Layer 12 of a small transformer language model trained on English Wikipedia (15 layers, counted from 0, width 96).
A neuron's activation on a vector x is SiLU(gate . x) times (in . x), where the dot is the dot product.
The model reads these tokens: ":" "53" " UTC" "\n" "\n" "=" " Ge" "ot" "ail" " =" "\n" "\n" "N" "A" "SA" "/" "I" "SA" "S" " sp" "ac" "ec"

The vector x that enters this layer's MLP at each token. A number n stands for (n - 500) times 0.011.
0 ":": 485 460 449 567 549 497 279 700 531 484 379 256 588 602 506 442 554 481 418 481 622 539 432 437 460 587 487 512 429 486 512 469 377 584 585 483 705 655 567 437 464 437 601 459 491 539 544 371 403 428 506 403 434 443 644 583 617 590 444 576 674 402 538 677 459 580 550 565 548 428 424 559 423 504 681 319 525 442 531 562 489 588 626 551 425 324 450 388 530 542 404 536 570 437 505 330
1 "53": 606 434 376 485 639 474 509 544 476 531 419 378 528 645 461 422 590 543 396 470 598 580 462 440 410 490 671 574 412 492 525 415 465 564 501 501 471 521 567 484 372 381 539 389 627 599 506 430 387 517 429 252 419 533 676 683 447 432 374 604 724 421 536 552 364 437 546 643 518 434 532 641 428 521 759 416 477 459 434 560 532 564 452 621 499 458 468 412 474 573 576 544 520 636 490 333
2 " UTC": 445 402 477 599 614 557 392 462 553 459 588 373 454 527 412 441 440 572 388 612 574 514 362 337 464 554 658 512 540 489 568 415 549 489 473 469 558 473 465 476 451 302 611 299 557 544 598 492 368 541 506 286 564 531 658 510 424 462 287 614 629 412 432 679 393 645 404 527 510 463 466 562 427 482 565 443 483 453 482 551 357 660 698 561 462 389 498 384 504 582 445 488 496 548 640 379
3 "\n": 504 504 452 441 518 522 314 615 584 374 541 336 561 612 411 433 443 464 482 447 683 546 385 343 523 510 451 458 556 385 440 426 521 502 512 514 663 517 507 374 342 497 683 451 512 525 560 487 341 489 518 448 557 448 642 464 505 425 361 613 695 368 504 673 429 612 499 491 555 390 563 477 493 558 630 372 442 475 480 505 275 544 636 587 533 334 485 363 562 520 470 576 500 428 476 307
4 "\n": 415 499 426 476 527 546 273 616 529 426 489 284 616 555 420 406 449 479 493 432 690 558 433 439 502 494 477 424 539 433 395 429 491 488 476 483 700 472 517 381 344 489 599 470 492 551 605 397 373 435 528 416 544 422 648 496 574 485 351 531 669 412 413 657 414 581 528 536 614 437 483 490 490 602 601 326 453 429 479 527 320 553 593 627 423 310 455 363 596 524 466 527 541 384 480 328
5 "=": 585 571 432 667 538 540 446 612 506 355 365 268 640 457 494 532 363 450 486 552 590 529 448 413 450 447 605 452 479 362 623 450 482 566 611 443 618 386 524 564 523 420 443 532 425 415 610 497 627 480 609 558 529 480 453 656 584 540 396 500 528 342 577 686 419 618 639 552 606 498 287 443 616 505 561 433 375 508 528 389 478 621 471 452 508 430 429 721 594 422 516 351 596 449 552 480
6 " Ge": 556 341 502 403 431 500 404 478 469 469 424 389 546 574 406 429 291 409 579 532 600 518 549 391 497 489 672 509 429 486 421 521 500 467 734 604 537 343 447 475 514 515 402 422 558 479 440 434 459 591 663 568 425 371 593 601 597 618 401 416 468 269 322 598 459 472 545 527 527 473 396 463 589 508 509 450 380 589 585 472 537 344 457 464 431 326 350 573 520 411 559 396 547 384 410 315
7 "ot": 582 445 538 531 523 519 556 538 534 512 478 307 543 580 498 381 337 398 459 408 486 457 564 479 528 571 591 544 579 544 465 478 532 447 967 477 454 435 440 555 539 433 397 542 602 563 419 493 526 562 582 478 460 571 555 502 561 598 292 621 498 414 473 590 493 501 666 581 527 437 380 379 505 526 648 511 465 615 547 379 459 451 583 448 402 408 421 397 672 405 590 486 602 369 425 515
8 "ail": 459 452 475 559 522 546 563 532 466 441 520 399 606 460 469 381 280 419 507 533 432 426 510 438 498 521 524 411 546 470 626 501 387 512 880 518 492 536 487 609 454 399 448 454 688 425 600 546 447 540 486 425 418 473 541 599 457 518 385 514 649 336 586 617 396 499 679 691 489 526 429 435 437 499 676 476 378 618 459 448 440 521 448 477 422 435 293 441 591 370 628 509 591 521 439 444
9 " =": 456 493 550 625 522 458 511 700 615 400 508 429 620 379 303 317 333 259 485 420 703 433 369 507 451 515 458 314 463 472 539 390 516 451 485 452 586 453 495 571 377 432 579 514 494 561 494 618 630 610 576 330 479 567 422 551 600 436 546 505 552 396 516 660 457 497 610 641 496 465 581 624 450 567 497 561 426 380 594 420 443 372 532 573 545 551 383 405 610 441 577 474 423 582 541 462
10 "\n": 520 466 409 563 537 524 403 558 675 438 567 342 591 493 464 404 401 366 405 357 630 438 357 490 518 625 461 345 514 375 521 418 535 596 456 387 626 390 353 496 425 445 621 508 534 531 514 488 596 383 573 428 458 398 601 532 670 412 351 514 511 374 440 749 418 512 641 551 492 373 496 523 538 593 504 411 389 409 519 503 326 626 611 598 454 480 457 356 541 538 415 431 461 537 345 489
11 "\n": 537 493 409 493 495 500 282 504 638 423 518 300 595 602 461 431 490 482 367 506 541 430 417 520 608 580 471 432 567 493 377 561 404 593 481 349 651 431 322 386 419 412 499 478 546 523 590 511 473 411 626 496 590 383 669 539 658 433 388 575 627 356 290 577 446 521 600 570 570 534 383 486 569 563 537 448 454 371 413 488 431 710 631 567 432 479 529 435 502 513 478 444 563 402 327 396
12 "N": 612 331 478 452 371 370 358 535 482 283 495 376 658 595 256 411 468 459 443 614 464 464 529 513 575 557 596 439 481 490 429 477 421 624 657 402 633 414 419 479 496 531 488 580 478 419 552 379 363 454 620 458 441 475 489 595 497 549 245 523 518 369 482 547 443 471 624 628 502 424 463 468 387 453 544 499 554 399 508 491 620 514 376 472 380 445 390 587 481 423 469 385 586 283 484 437
13 "A": 555 448 295 365 565 490 412 545 377 371 628 325 469 512 415 422 364 547 380 487 673 487 525 568 488 509 426 604 559 488 423 498 599 770 575 437 390 526 544 479 386 473 437 452 597 473 477 457 463 618 621 497 485 584 404 573 416 426 224 701 686 497 471 497 439 521 583 516 334 448 531 612 503 549 462 603 455 484 457 539 508 609 356 471 392 493 470 496 484 450 539 499 576 329 470 426
14 "SA": 516 520 355 381 610 496 408 598 473 433 625 246 663 450 527 323 397 508 385 371 511 530 442 542 478 533 420 450 531 355 438 466 519 591 535 451 426 387 536 515 440 480 525 459 621 390 497 549 322 609 570 519 467 514 465 567 445 497 273 626 698 437 583 554 391 491 569 476 342 454 591 594 353 472 664 592 350 440 523 503 505 631 338 446 488 496 392 577 506 389 609 456 494 420 561 436
15 "/": 531 481 411 396 583 500 322 544 472 429 538 375 578 546 645 276 403 420 559 554 554 423 524 571 442 594 382 383 540 278 552 423 455 648 467 459 376 658 566 415 492 462 443 433 658 560 549 449 415 539 718 512 524 591 501 673 586 512 316 640 638 485 449 587 501 430 506 386 530 554 587 545 556 673 555 423 363 491 529 603 520 555 506 437 374 413 398 549 540 522 559 493 439 351 405 509
16 "I": 603 414 355 439 510 508 373 474 458 266 528 344 618 557 432 371 411 349 360 555 519 460 563 498 465 712 545 457 474 414 321 393 651 791 481 388 453 537 510 366 542 472 555 532 595 538 518 486 469 481 510 452 522 547 467 515 417 535 193 626 517 517 529 480 436 447 477 478 508 486 564 568 442 477 575 501 514 371 588 463 546 655 392 448 411 477 398 495 540 400 502 496 496 341 510 371
17 "SA": 493 520 413 377 542 450 471 601 501 392 632 315 539 529 490 305 563 476 374 308 499 469 501 479 534 611 472 485 499 384 393 506 443 715 463 373 389 361 572 465 387 394 462 488 686 364 537 569 407 661 584 564 415 526 433 571 452 500 277 660 601 502 591 606 378 443 553 417 428 463 630 615 361 489 631 548 387 421 495 404 558 566 392 522 482 446 491 581 437 464 554 526 608 447 543 419
18 "S": 502 488 383 325 548 442 508 533 551 340 580 284 602 425 338 293 334 486 462 489 498 449 511 449 509 621 454 497 569 442 405 419 597 698 530 475 385 479 513 534 465 422 482 449 629 448 501 579 324 567 607 402 418 605 525 666 511 415 308 648 564 396 545 490 462 494 534 411 381 465 529 545 504 632 735 419 394 481 430 604 531 527 384 395 456 480 522 564 570 480 477 650 484 389 435 477
19 " sp": 513 280 377 445 496 462 447 428 433 440 503 574 510 436 349 454 393 445 515 579 636 434 509 518 273 421 602 610 613 485 455 458 590 398 609 549 519 583 466 469 403 485 529 581 484 581 406 244 372 558 517 449 616 506 589 625 495 433 276 287 464 578 541 545 463 511 507 561 641 456 657 435 451 505 420 400 478 468 529 434 410 558 584 409 516 457 438 531 662 438 643 492 421 398 340 382
20 "ac": 601 417 415 561 384 466 488 774 438 376 418 475 613 510 454 410 402 588 607 456 295 507 619 409 384 646 568 456 521 345 433 499 521 589 613 454 609 377 616 547 671 300 621 526 572 503 417 385 464 527 397 388 370 499 612 536 488 540 336 448 440 391 533 503 508 623 642 637 369 478 571 359 503 493 487 411 472 518 528 546 473 461 521 385 384 490 465 532 446 456 677 531 506 495 512 445
21 "ec": 587 365 470 627 529 321 439 563 562 465 428 442 606 442 675 368 366 419 508 643 418 333 606 493 491 476 606 465 491 462 469 429 660 526 459 486 477 515 535 548 548 537 601 470 635 489 476 420 375 628 479 390 462 411 548 400 567 470 237 495 529 515 589 278 456 485 661 622 444 388 341 468 299 498 580 353 405 493 531 508 479 533 594 452 412 376 410 436 556 383 563 571 445 591 469 468

Each question shows the input weights of one neuron of the MLP. A number n stands for (n - 500) times 0.0022.

n8 gate: 527 569 651 390 388 580 538 601 482 587 459 350 438 335 528 406 486 514 532 405 363 422 370 422 250 632 201 512 436 574 494 524 599 497 419 500 491 491 573 592 560 392 450 536 555 488 400 512 579 346 628 669 427 631 464 506 441 385 443 449 549 497 461 347 570 618 559 606 434 522 615 460 624 399 617 343 460 463 408 637 325 312 475 494 447 518 488 461 403 602 294 590 486 431 432 424
n8 in: 386 505 376 403 380 630 388 445 488 514 488 397 353 398 480 409 647 530 376 536 384 441 354 630 534 486 309 448 454 532 547 421 601 392 473 311 541 382 414 339 477 375 402 542 419 399 518 417 506 376 648 488 424 724 612 622 669 547 497 370 435 476 472 564 531 540 424 440 419 549 355 524 538 497 440 494 492 500 638 667 565 494 641 521 298 396 485 430 616 333 515 540 341 411 562 514
Its three highest activations, in order, are on tokens 18 "S", 15 "/", 10 "\n"

n28 gate: 497 531 556 563 675 567 442 373 525 563 467 407 520 473 642 575 653 368 483 604 524 675 302 472 454 644 385 720 486 600 495 439 523 516 584 505 547 636 434 506 406 613 351 528 657 421 362 667 508 481 579 553 611 488 592 522 397 603 541 546 454 630 344 656 442 321 519 478 456 456 527 434 452 355 522 503 455 523 386 511 363 449 513 517 524 486 389 418 559 409 424 488 398 410 676 525
n28 in: 563 361 472 483 468 545 574 459 451 429 540 513 559 539 662 515 470 543 376 542 520 704 584 465 656 472 652 446 720 590 381 247 494 472 625 412 555 509 449 664 461 468 474 400 500 454 446 583 475 408 585 535 472 500 480 301 637 392 433 630 635 402 497 520 572 330 338 466 451 508 386 485 322 606 562 609 366 397 491 359 523 452 519 667 428 387 521 389 463 368 485 405 596 389 447 319
On which two tokens does it fire most, strongest first? 7 "ot", 2 " UTC"

n182 gate: 606 494 371 426 624 497 431 560 674 542 437 492 375 398 555 661 425 506 530 620 497 736 465 423 662 527 515 456 318 521 396 569 675 432 400 595 648 578 433 532 503 554 500 768 584 479 541 494 309 542 610 570 412 582 683 488 594 588 458 588 476 630 580 615 517 518 367 297 534 563 664 547 664 468 532 487 552 503 588 539 555 368 421 631 460 432 339 523 441 600 558 697 585 381 526 656
n182 in: 398 704 271 422 599 519 664 524 414 632 408 458 500 404 358 465 382 521 392 320 447 503 460 555 453 325 448 523 494 660 427 464 453 724 453 451 436 503 547 390 637 293 506 588 529 358 447 265 442 579 542 535 303 756 500 564 410 484 601 579 637 575 470 439 451 581 497 559 592 650 329 483 555 684 506 577 709 550 593 500 526 410 548 426 333 324 487 374 506 512 698 510 587 538 466 437
Its three highest activations, in order, are on tokens 18 "S", 15 "/", 0 ":"

n26 gate: 506 395 639 463 711 460 535 427 581 519 441 512 420 571 461 560 443 386 608 443 423 519 377 660 487 548 558 412 567 642 464 455 460 460 383 459 557 554 643 625 583 486 538 594 403 334 303 472 518 446 384 404 441 381 423 541 552 546 366 485 437 442 448 478 544 540 421 466 505 679 225 590 396 540 575 568 537 477 514 484 459 566 333 500 508 514 506 526 521 716 508 420 469 321 518 551
n26 in: 408 436 489 584 468 382 561 675 500 459 520 612 422 377 517 550 534 459 459 429 509 521 654 371 703 474 578 534 427 690 319 617 497 584 476 421 542 678 495 357 606 385 553 551 435 503 451 409 435 535 410 706 638 269 536 668 319 637 338 559 408 512 658 426 559 572 539 520 373 679 591 586 425 463 611 466 588 358 601 512 312 500 572 351 520 527 582 466 543 460 470 400 514 494 477 559
On which token does it fire most, and how strongly? 12 "N", at about 1.2

n20 gate: 588 455 435 565 461 420 387 449 609 513 416 516 646 492 677 476 654 495 386 517 456 443 479 533 536 529 457 431 587 537 513 445 346 523 473 401 473 569 655 726 502 556 598 380 564 579 376 492 477 439 508 554 425 555 540 529 489 717 579 451 518 623 563 313 505 469 617 640 488 470 515 594 462 483 384 374 562 653 417 452 495 402 440 427 624 636 500 495 378 523 535 545 714 405 610 360
n20 in: 503 573 568 497 375 612 487 597 511 402 537 379 473 549 565 392 385 538 532 564 505 585 471 557 516 661 584 567 460 538 436 441 333 448 446 595 427 542 624 478 411 701 460 511 463 500 508 311 438 370 331 286 323 500 633 508 400 640 388 559 440 459 602 643 469 534 368 476 347 540 567 503 524 582 557 466 562 701 489 436 644 602 495 576 431 577 608 526 599 612 478 525 535 429 562 492
Its three highest activations, in order, are on tokens 0 ":", 20 "ac", 1 "53"

n115 gate: 370 556 569 388 508 625 528 432 369 469 429 677 381 655 599 388 546 471 435 434 389 448 346 541 366 455 457 619 751 448 538 515 485 447 597 350 486 390 458 482 628 483 650 465 409 624 479 570 593 494 375 535 327 417 468 273 623 468 577 490 439 351 391 620 670 561 454 464 476 465 495 580 612 533 536 458 514 426 417 429 523 519 481 460 663 573 409 467 569 450 323 497 592 593 522 341
n115 in: 622 592 546 398 597 527 564 559 467 503 392 473 506 557 462 511 447 565 478 474 546 389 443 417 610 511 424 468 506 539 511 448 456 568 350 406 483 386 601 432 598 562 405 454 614 650 561 270 605 408 757 670 561 401 503 533 677 646 367 526 634 480 487 432 438 511 601 503 461 373 578 573 548 509 345 465 508 503 500 283 395 459 364 644 479 471 786 454 475 568 440 462 542 575 562 589
Its three highest activations, in order, are on tokens 10 "\n", 8 "ail", 19 " sp"

n190 gate: 489 392 529 492 440 372 513 510 527 425 578 657 483 566 397 629 427 452 375 503 476 394 545 589 556 318 428 645 562 577 500 455 615 497 432 586 604 426 520 466 717 421 505 609 329 597 602 500 500 473 531 492 488 651 415 465 544 500 543 502 505 609 448 451 552 658 289 553 441 564 375 554 638 540 624 506 416 614 591 473 572 481 533 340 430 547 680 634 354 524 611 678 446 422 553 421
n190 in: 512 565 718 418 622 648 617 533 451 575 421 389 508 452 412 435 648 365 455 560 670 632 695 697 288 481 504 540 654 565 649 619 620 541 412 580 481 536 324 492 452 644 262 469 424 477 500 590 693 470 256 538 463 449 408 511 523 611 550 323 697 224 319 664 668 545 431 623 607 593 569 385 419 264 720 671 386 508 385 625 381 570 546 446 684 294 484 420 222 544 434 572 640 414 273 598
On which token does it fire most? 21 "ec"

n88 gate: 314 389 631 413 460 635 427 379 374 578 313 625 521 486 466 361 483 404 503 475 400 491 506 470 477 500 360 522 480 340 613 337 354 517 522 652 571 359 369 614 460 429 421 566 412 448 521 428 441 351 467 458 327 451 336 441 518 337 632 462 500 548 416 494 740 509 420 299 439 469 556 567 429 602 424 441 520 706 598 523 455 520 640 491 542 539 552 392 753 543 506 575 478 442 466 515
n88 in: 534 466 519 570 315 412 608 403 486 495 614 478 486 500 513 574 482 367 291 574 402 428 511 617 463 578 436 600 546 593 323 472 514 545 487 654 288 474 497 400 549 538 541 684 389 519 395 620 516 606 631 511 607 540 522 500 527 398 500 473 505 548 539 533 319 626 511 433 416 678 544 472 558 362 592 320 492 668 577 424 511 503 245 420 521 433 494 369 460 513 472 408 477 530 503 538
On which token does it fire most? 0 ":"

n78 gate: 524 498 606 342 540 493 455 446 508 520 525 453 469 582 490 633 544 390 634 519 478 583 473 497 642 415 570 556 472 551 495 473 427 353 491 434 436 598 495 457 393 650 399 516 576 533 519 427 603 306 412 361 536 442 495 414 403 436 555 535 629 380 476 551 630 437 387 530 614 531 341 635 381 703 677 596 522 449 559 411 515 574 474 585 432 492 489 603 490 396 604 465 498 457 633 556
n78 in: 319 485 457 472 443 487 528 597 438 446 399 479 558 553 419 497 406 556 360 418 355 468 482 436 505 574 482 593 456 692 485 590 558 477 519 582 400 674 408 530 425 365 570 513 526 487 579 471 528 523 418 563 619 677 600 417 626 495 551 610 505 444 356 731 568 569 482 576 520 490 592 568 521 495 623 478 495 644 742 425 669 530 505 416 574 535 524 503 424 485 508 472 599 544 510 705
On which token does it fire most? 21 "ec"

n87 gate: 594 329 483 630 580 580 561 480 532 422 575 583 559 563 426 500 508 475 416 613 714 413 307 578 595 635 654 451 477 509 352 521 315 540 373 640 365 649 573 632 636 591 276 347 579 404 397 488 514 367 366 491 367 555 559 410 576 503 418 513 351 752 402 479 475 560 509 437 456 572 497 546 530 417 534 442 545 643 518 578 689 420 475 556 486 503 397 393 429 435 521 583 608 439 537 506
n87 in: 487 483 538 527 450 497 413 515 548 569 355 425 423 521 389 610 462 651 443 506 429 419 259 318 390 434 509 373 410 421 279 487 599 556 578 549 433 674 382 586 367 618 509 500 551 515 557 590 672 467 515 352 596 430 500 573 564 357 605 567 610 559 520 286 383 580 473 559 494 491 497 731 552 548 435 379 397 494 353 286 331 491 486 657 546 565 491 547 308 429 472 586 509 617 301 382
On which two tokens does it fire most, strongest first? 1 "53", 20 "ac"

n243 gate: 515 552 475 565 455 567 497 434 354 509 517 597 281 492 581 462 571 320 408 494 677 614 519 438 461 412 448 359 588 509 354 389 409 548 428 580 630 395 497 693 575 457 520 635 523 477 494 470 627 392 456 570 428 476 538 342 668 341 554 529 463 562 536 239 478 413 546 596 581 456 478 365 570 364 477 470 425 485 549 474 614 570 497 273 579 521 568 594 514 536 424 706 546 457 697 331
n243 in: 494 619 601 748 652 437 591 430 534 427 591 465 475 557 456 478 594 497 662 532 452 428 423 506 677 289 435 606 445 414 644 522 461 485 554 506 809 497 491 436 536 515 353 396 338 433 407 503 556 433 613 295 550 455 301 537 509 623 477 531 500 566 471 506 341 563 485 431 397 520 588 637 426 407 380 703 663 401 550 485 516 428 597 497 710 557 563 391 596 413 544 387 483 252 527 518
On which token does it fire most? 18 "S"

n66 gate: 589 348 469 524 601 576 476 456 615 402 447 548 582 390 666 543 497 472 481 584 500 505 552 610 661 437 405 295 449 519 413 570 506 484 557 472 514 357 604 384 433 546 468 560 326 449 727 561 392 468 451 451 430 550 345 554 508 438 472 576 626 445 582 519 443 574 333 508 412 675 446 492 617 579 466 565 354 651 492 313 508 531 505 622 646 547 569 497 458 524 467 404 556 582 661 535
n66 in: 582 456 649 562 450 367 535 563 495 465 400 498 478 593 532 569 414 551 533 357 463 464 511 564 527 465 652 720 546 594 563 440 434 473 682 513 517 440 346 460 556 399 557 464 530 451 412 593 539 305 386 655 423 611 494 503 456 607 477 550 636 550 445 720 516 489 560 455 533 415 374 443 519 655 502 609 444 554 666 592 359 508 441 539 484 405 799 505 487 601 391 512 591 346 503 549
On which token does it fire most, and how strongly? 5 "=", at about 6.8

n147 gate: 145 468 477 368 463 428 513 458 477 656 430 491 534 389 695 601 535 509 467 567 362 654 490 623 559 616 395 598 510 635 481 524 372 487 717 465 544 640 630 486 626 607 430 421 203 556 269 624 506 646 603 480 310 563 663 614 676 628 406 644 526 607 532 476 513 283 278 651 525 541 587 647 279 616 467 567 584 598 422 517 500 461 412 531 414 428 566 442 395 559 315 458 481 563 523 537
n147 in: 567 742 637 664 556 592 679 576 504 557 360 484 526 374 598 682 569 517 338 440 493 353 476 632 677 649 741 508 550 576 459 560 462 355 560 414 594 545 563 508 552 590 410 352 292 593 628 481 354 371 382 621 555 534 347 417 496 351 470 487 683 315 407 260 455 624 293 278 395 596 445 485 639 333 384 458 573 342 704 522 431 644 594 672 459 300 463 760 521 451 629 321 613 568 448 475
On which token does it fire most? 18 "S"

n41 gate: 341 518 531 476 443 521 372 583 492 617 650 514 678 610 550 492 562 414 546 441 492 517 516 332 455 487 407 613 537 546 590 373 503 439 505 485 552 559 627 596 502 476 530 483 516 428 494 475 344 409 417 369 403 461 647 373 389 315 538 500 595 644 585 524 516 590 348 561 472 548 588 292 369 562 394 647 479 334 527 621 593 516 533 508 377 561 642 373 503 555 370 335 536 551 518 616
n41 in: 457 569 389 584 607 429 676 500 529 585 557 469 461 491 445 535 403 512 541 503 503 474 260 406 625 503 433 238 704 305 409 483 503 500 491 373 561 507 503 560 423 621 595 393 585 365 702 643 530 525 510 513 479 414 500 662 538 529 260 549 376 640 824 618 594 550 525 509 553 425 652 371 632 560 446 337 482 460 487 673 638 469 539 343 482 503 533 439 568 395 393 667 467 597 341 623
On which token does it fire most? 3 "\n"

n231 gate: 491 582 549 508 290 571 370 500 330 550 472 512 591 484 395 621 457 495 500 529 459 551 432 511 522 582 630 477 622 559 489 631 382 475 497 329 523 468 410 435 618 578 419 534 397 483 573 554 479 458 491 500 385 506 506 416 565 478 536 538 470 503 468 559 350 656 506 339 521 640 639 602 557 503 592 532 554 299 607 367 443 582 469 376 721 411 353 554 317 427 691 639 601 677 530 469
n231 in: 528 346 612 631 568 578 659 602 553 538 476 384 633 416 448 539 449 497 379 500 431 391 509 630 453 570 458 596 629 536 622 497 525 561 519 707 479 488 508 344 558 497 550 315 494 594 423 579 423 491 660 518 494 407 377 538 613 405 511 478 352 509 426 476 628 669 482 613 478 323 574 355 614 382 397 394 577 444 578 297 404 650 447 377 551 564 295 503 468 595 273 594 534 632 643 544
On which token does it fire most, and how strongly? 5 "=", at about 1.9

n175 gate: 466 433 453 644 500 346 602 679 519 438 438 635 464 548 616 664 609 604 370 637 463 594 397 431 460 548 560 421 465 664 490 293 259 537 372 513 462 384 565 446 517 489 446 478 527 589 500 500 440 492 525 561 686 511 596 365 500 445 520 542 466 617 531 566 581 561 456 444 533 384 544 435 497 526 626 386 445 449 462 581 393 500 254 560 653 528 534 484 331 400 486 546 446 564 487 486
n175 in: 362 531 503 464 436 489 467 519 622 552 500 502 477 465 438 374 603 531 442 456 484 494 406 517 522 394 461 465 445 508 444 390 380 486 659 365 542 543 369 716 619 392 635 528 525 464 535 605 583 478 506 444 482 488 551 414 413 503 472 414 533 358 558 559 652 456 545 454 544 432 489 471 458 579 522 587 500 274 399 591 520 630 300 621 508 608 403 564 451 570 684 272 337 610 567 785
On which token does it fire most? 19 " sp"

n160 gate: 448 428 614 459 530 710 296 401 535 564 421 526 479 497 563 521 503 464 362 472 687 512 337 605 592 480 524 457 614 426 387 494 428 445 541 475 423 571 563 655 561 585 568 548 459 500 399 533 625 439 494 378 513 522 551 471 607 233 486 427 555 760 610 280 624 529 506 370 497 386 404 672 506 531 355 463 526 423 328 398 527 342 662 616 511 452 503 489 592 592 681 659 433 517 497 494
n160 in: 676 640 359 444 676 558 662 536 286 544 494 654 641 445 503 395 569 417 484 566 368 548 503 478 475 624 487 493 425 563 482 477 623 543 567 470 649 556 491 487 619 273 459 564 233 434 487 277 545 531 641 538 493 526 474 509 459 548 538 307 592 500 680 681 612 407 275 552 541 563 446 510 653 407 567 470 683 388 449 422 596 623 591 596 563 578 467 406 555 377 513 473 652 369 667 575
On which token does it fire most? 19 " sp"

n132 gate: 634 551 450 545 395 503 514 412 388 656 417 564 500 572 406 566 557 505 509 557 413 564 542 605 525 314 416 443 494 549 533 596 470 663 590 560 581 614 527 419 441 397 517 389 574 574 530 553 503 426 444 506 413 518 590 268 336 503 516 639 573 521 432 627 483 655 471 643 484 516 357 416 404 301 526 584 392 404 352 429 387 391 409 660 306 506 574 390 332 628 444 679 628 441 445 594
n132 in: 551 595 469 531 440 506 631 613 500 542 446 462 538 561 703 434 355 497 463 587 405 462 506 330 573 353 297 446 571 546 552 554 258 531 402 481 633 497 601 609 395 385 506 526 431 452 548 494 550 563 313 369 572 479 616 368 448 439 596 292 626 618 495 390 494 624 503 531 613 362 387 506 512 322 477 584 550 608 451 369 355 478 398 427 552 306 524 475 640 634 535 518 503 545 544 403
On which token does it fire most, and how strongly? 8 "ail", at about 3.5

n37 gate: 543 447 477 578 548 388 578 307 477 532 456 521 574 517 511 538 592 615 497 715 526 593 446 581 552 460 533 488 593 727 508 335 404 463 687 475 594 442 508 420 568 523 404 593 500 509 512 455 300 485 488 550 296 693 378 257 409 521 601 621 431 527 444 624 435 506 485 520 453 417 478 366 639 623 513 681 432 622 618 544 595 514 484 405 369 425 651 590 594 563 518 441 472 526 780 553
n37 in: 406 476 658 732 463 540 547 608 362 519 472 372 519 524 482 595 584 494 450 497 497 574 561 625 414 444 456 536 379 547 533 631 517 319 384 638 636 143 523 256 525 462 791 372 619 503 373 439 443 600 545 576 415 323 452 456 674 598 544 710 417 699 467 592 428 549 503 543 600 473 563 572 471 685 545 497 555 533 563 391 500 631 462 646 467 468 523 443 497 549 490 414 488 413 352 663
On which token does it fire most, and how strongly? 18 "S", at about 1.1

n114 gate: 512 610 590 382 519 409 423 560 285 405 557 476 500 619 567 434 520 565 679 393 471 677 459 405 541 347 564 588 530 470 526 459 437 608 447 431 627 609 561 421 581 617 500 583 515 286 619 429 460 399 347 618 425 497 433 533 455 370 623 286 506 598 574 566 368 497 672 418 354 664 540 338 455 541 508 497 726 538 506 366 306 366 576 461 591 475 308 509 550 430 534 611 443 399 593 530
n114 in: 633 560 577 623 422 586 572 509 506 377 473 519 463 441 636 408 668 349 518 526 423 649 535 261 410 563 444 586 615 531 383 544 503 572 537 526 552 449 430 295 508 591 473 397 415 301 459 591 357 433 559 355 473 357 423 503 491 577 449 567 426 488 628 571 600 297 485 536 474 491 439 481 506 833 359 426 512 545 435 470 620 476 750 642 544 484 192 523 527 619 516 516 589 536 565 564
On which token does it fire most, and how strongly? 3 "\n", at about 1.4

n210 gate: 617 578 490 634 429 655 482 522 385 406 546 448 523 550 522 536 549 575 405 624 432 652 525 725 500 465 536 503 602 474 672 385 305 452 505 611 461 537 669 500 502 613 405 629 510 381 484 540 411 449 435 417 352 572 622 590 397 464 617 495 447 455 409 549 350 470 575 407 481 527 552 393 560 454 546 581 629 503 438 495 482 608 596 438 615 518 383 527 440 602 427 549 517 596 532 459
n210 in: 590 675 675 444 617 574 619 466 538 559 568 338 481 511 534 388 658 485 451 557 537 497 426 481 436 610 486 523 500 560 560 565 535 425 352 615 560 440 583 328 576 565 568 678 522 592 497 525 505 432 492 539 491 654 594 522 566 519 579 445 441 472 484 409 372 575 459 420 490 356 531 247 585 408 541 300 555 602 602 329 536 500 607 688 479 536 582 636 574 473 511 526 500 414 447 353
On which token does it fire most, and how strongly? 13 "A", at about 1.2

n82 gate: 459 632 455 498 657 457 485 488 480 650 432 539 512 536 331 468 472 314 493 338 538 405 476 472 548 514 418 438 495 589 465 572 402 510 475 472 574 513 530 606 403 488 546 585 414 376 393 314 446 495 497 517 543 428 460 495 490 404 411 487 529 520 694 517 696 476 495 440 576 393 495 610 485 577 533 441 588 513 713 524 495 572 560 468 407 560 467 564 608 445 550 578 414 345 526 583
n82 in: 550 561 571 455 522 437 420 430 535 516 457 512 516 335 615 481 533 616 446 446 471 489 550 544 548 649 434 523 414 524 500 660 585 603 659 536 674 410 527 540 348 344 554 390 481 385 604 522 526 540 599 579 465 579 579 567 378 560 601 460 590 647 451 549 332 405 573 489 369 564 394 447 429 605 435 565 571 523 650 420 276 421 472 503 446 340 369 375 468 495 401 392 500 500 398 314
On which token does it fire most? 0 ":"

n23 gate: 421 641 471 604 384 474 587 618 485 410 716 555 419 477 545 538 525 519 658 561 337 629 591 476 526 442 539 374 360 533 621 414 587 730 568 416 420 494 527 685 532 518 503 440 421 587 531 608 461 485 578 393 494 687 553 500 376 530 557 371 497 675 506 550 604 471 594 592 423 289 185 411 568 494 490 617 594 503 509 494 628 520 371 723 492 509 479 466 546 617 497 475 397 419 494 564
n23 in: 522 580 479 446 703 364 362 602 497 404 512 670 537 488 518 399 520 483 651 554 485 649 491 658 539 718 518 614 572 482 608 452 494 271 579 584 423 354 345 385 527 634 558 435 512 313 481 509 529 687 674 472 490 370 672 542 540 687 319 522 458 771 538 414 570 497 546 464 472 506 456 395 488 516 633 519 524 503 423 355 546 544 543 675 465 394 444 339 524 547 528 449 425 653 518 576
On which token does it fire most, and how strongly? 8 "ail", at about 0.3

n157 gate: 380 566 633 431 571 540 605 493 469 419 564 502 581 420 428 523 473 599 572 459 528 445 555 355 594 442 429 589 520 552 525 675 797 457 567 512 469 567 443 411 438 595 549 466 593 653 374 537 441 436 700 544 520 508 495 582 466 666 555 509 384 500 352 373 488 485 453 354 556 432 394 489 461 438 505 481 488 473 450 513 380 427 608 495 473 463 316 602 535 510 595 723 522 378 470 508
n157 in: 480 513 530 412 469 508 685 519 400 434 445 428 480 403 422 366 532 602 611 480 576 358 551 477 443 429 582 622 423 674 559 645 435 514 664 423 609 538 508 561 378 625 525 358 530 382 355 494 524 448 531 531 452 549 790 444 363 567 518 294 465 494 564 450 463 333 480 495 490 547 489 471 435 570 614 593 532 433 419 608 483 538 531 401 330 517 494 329 448 625 500 576 698 448 371 517
On which token does it fire most, and how strongly? 7 "ot", at about 5.4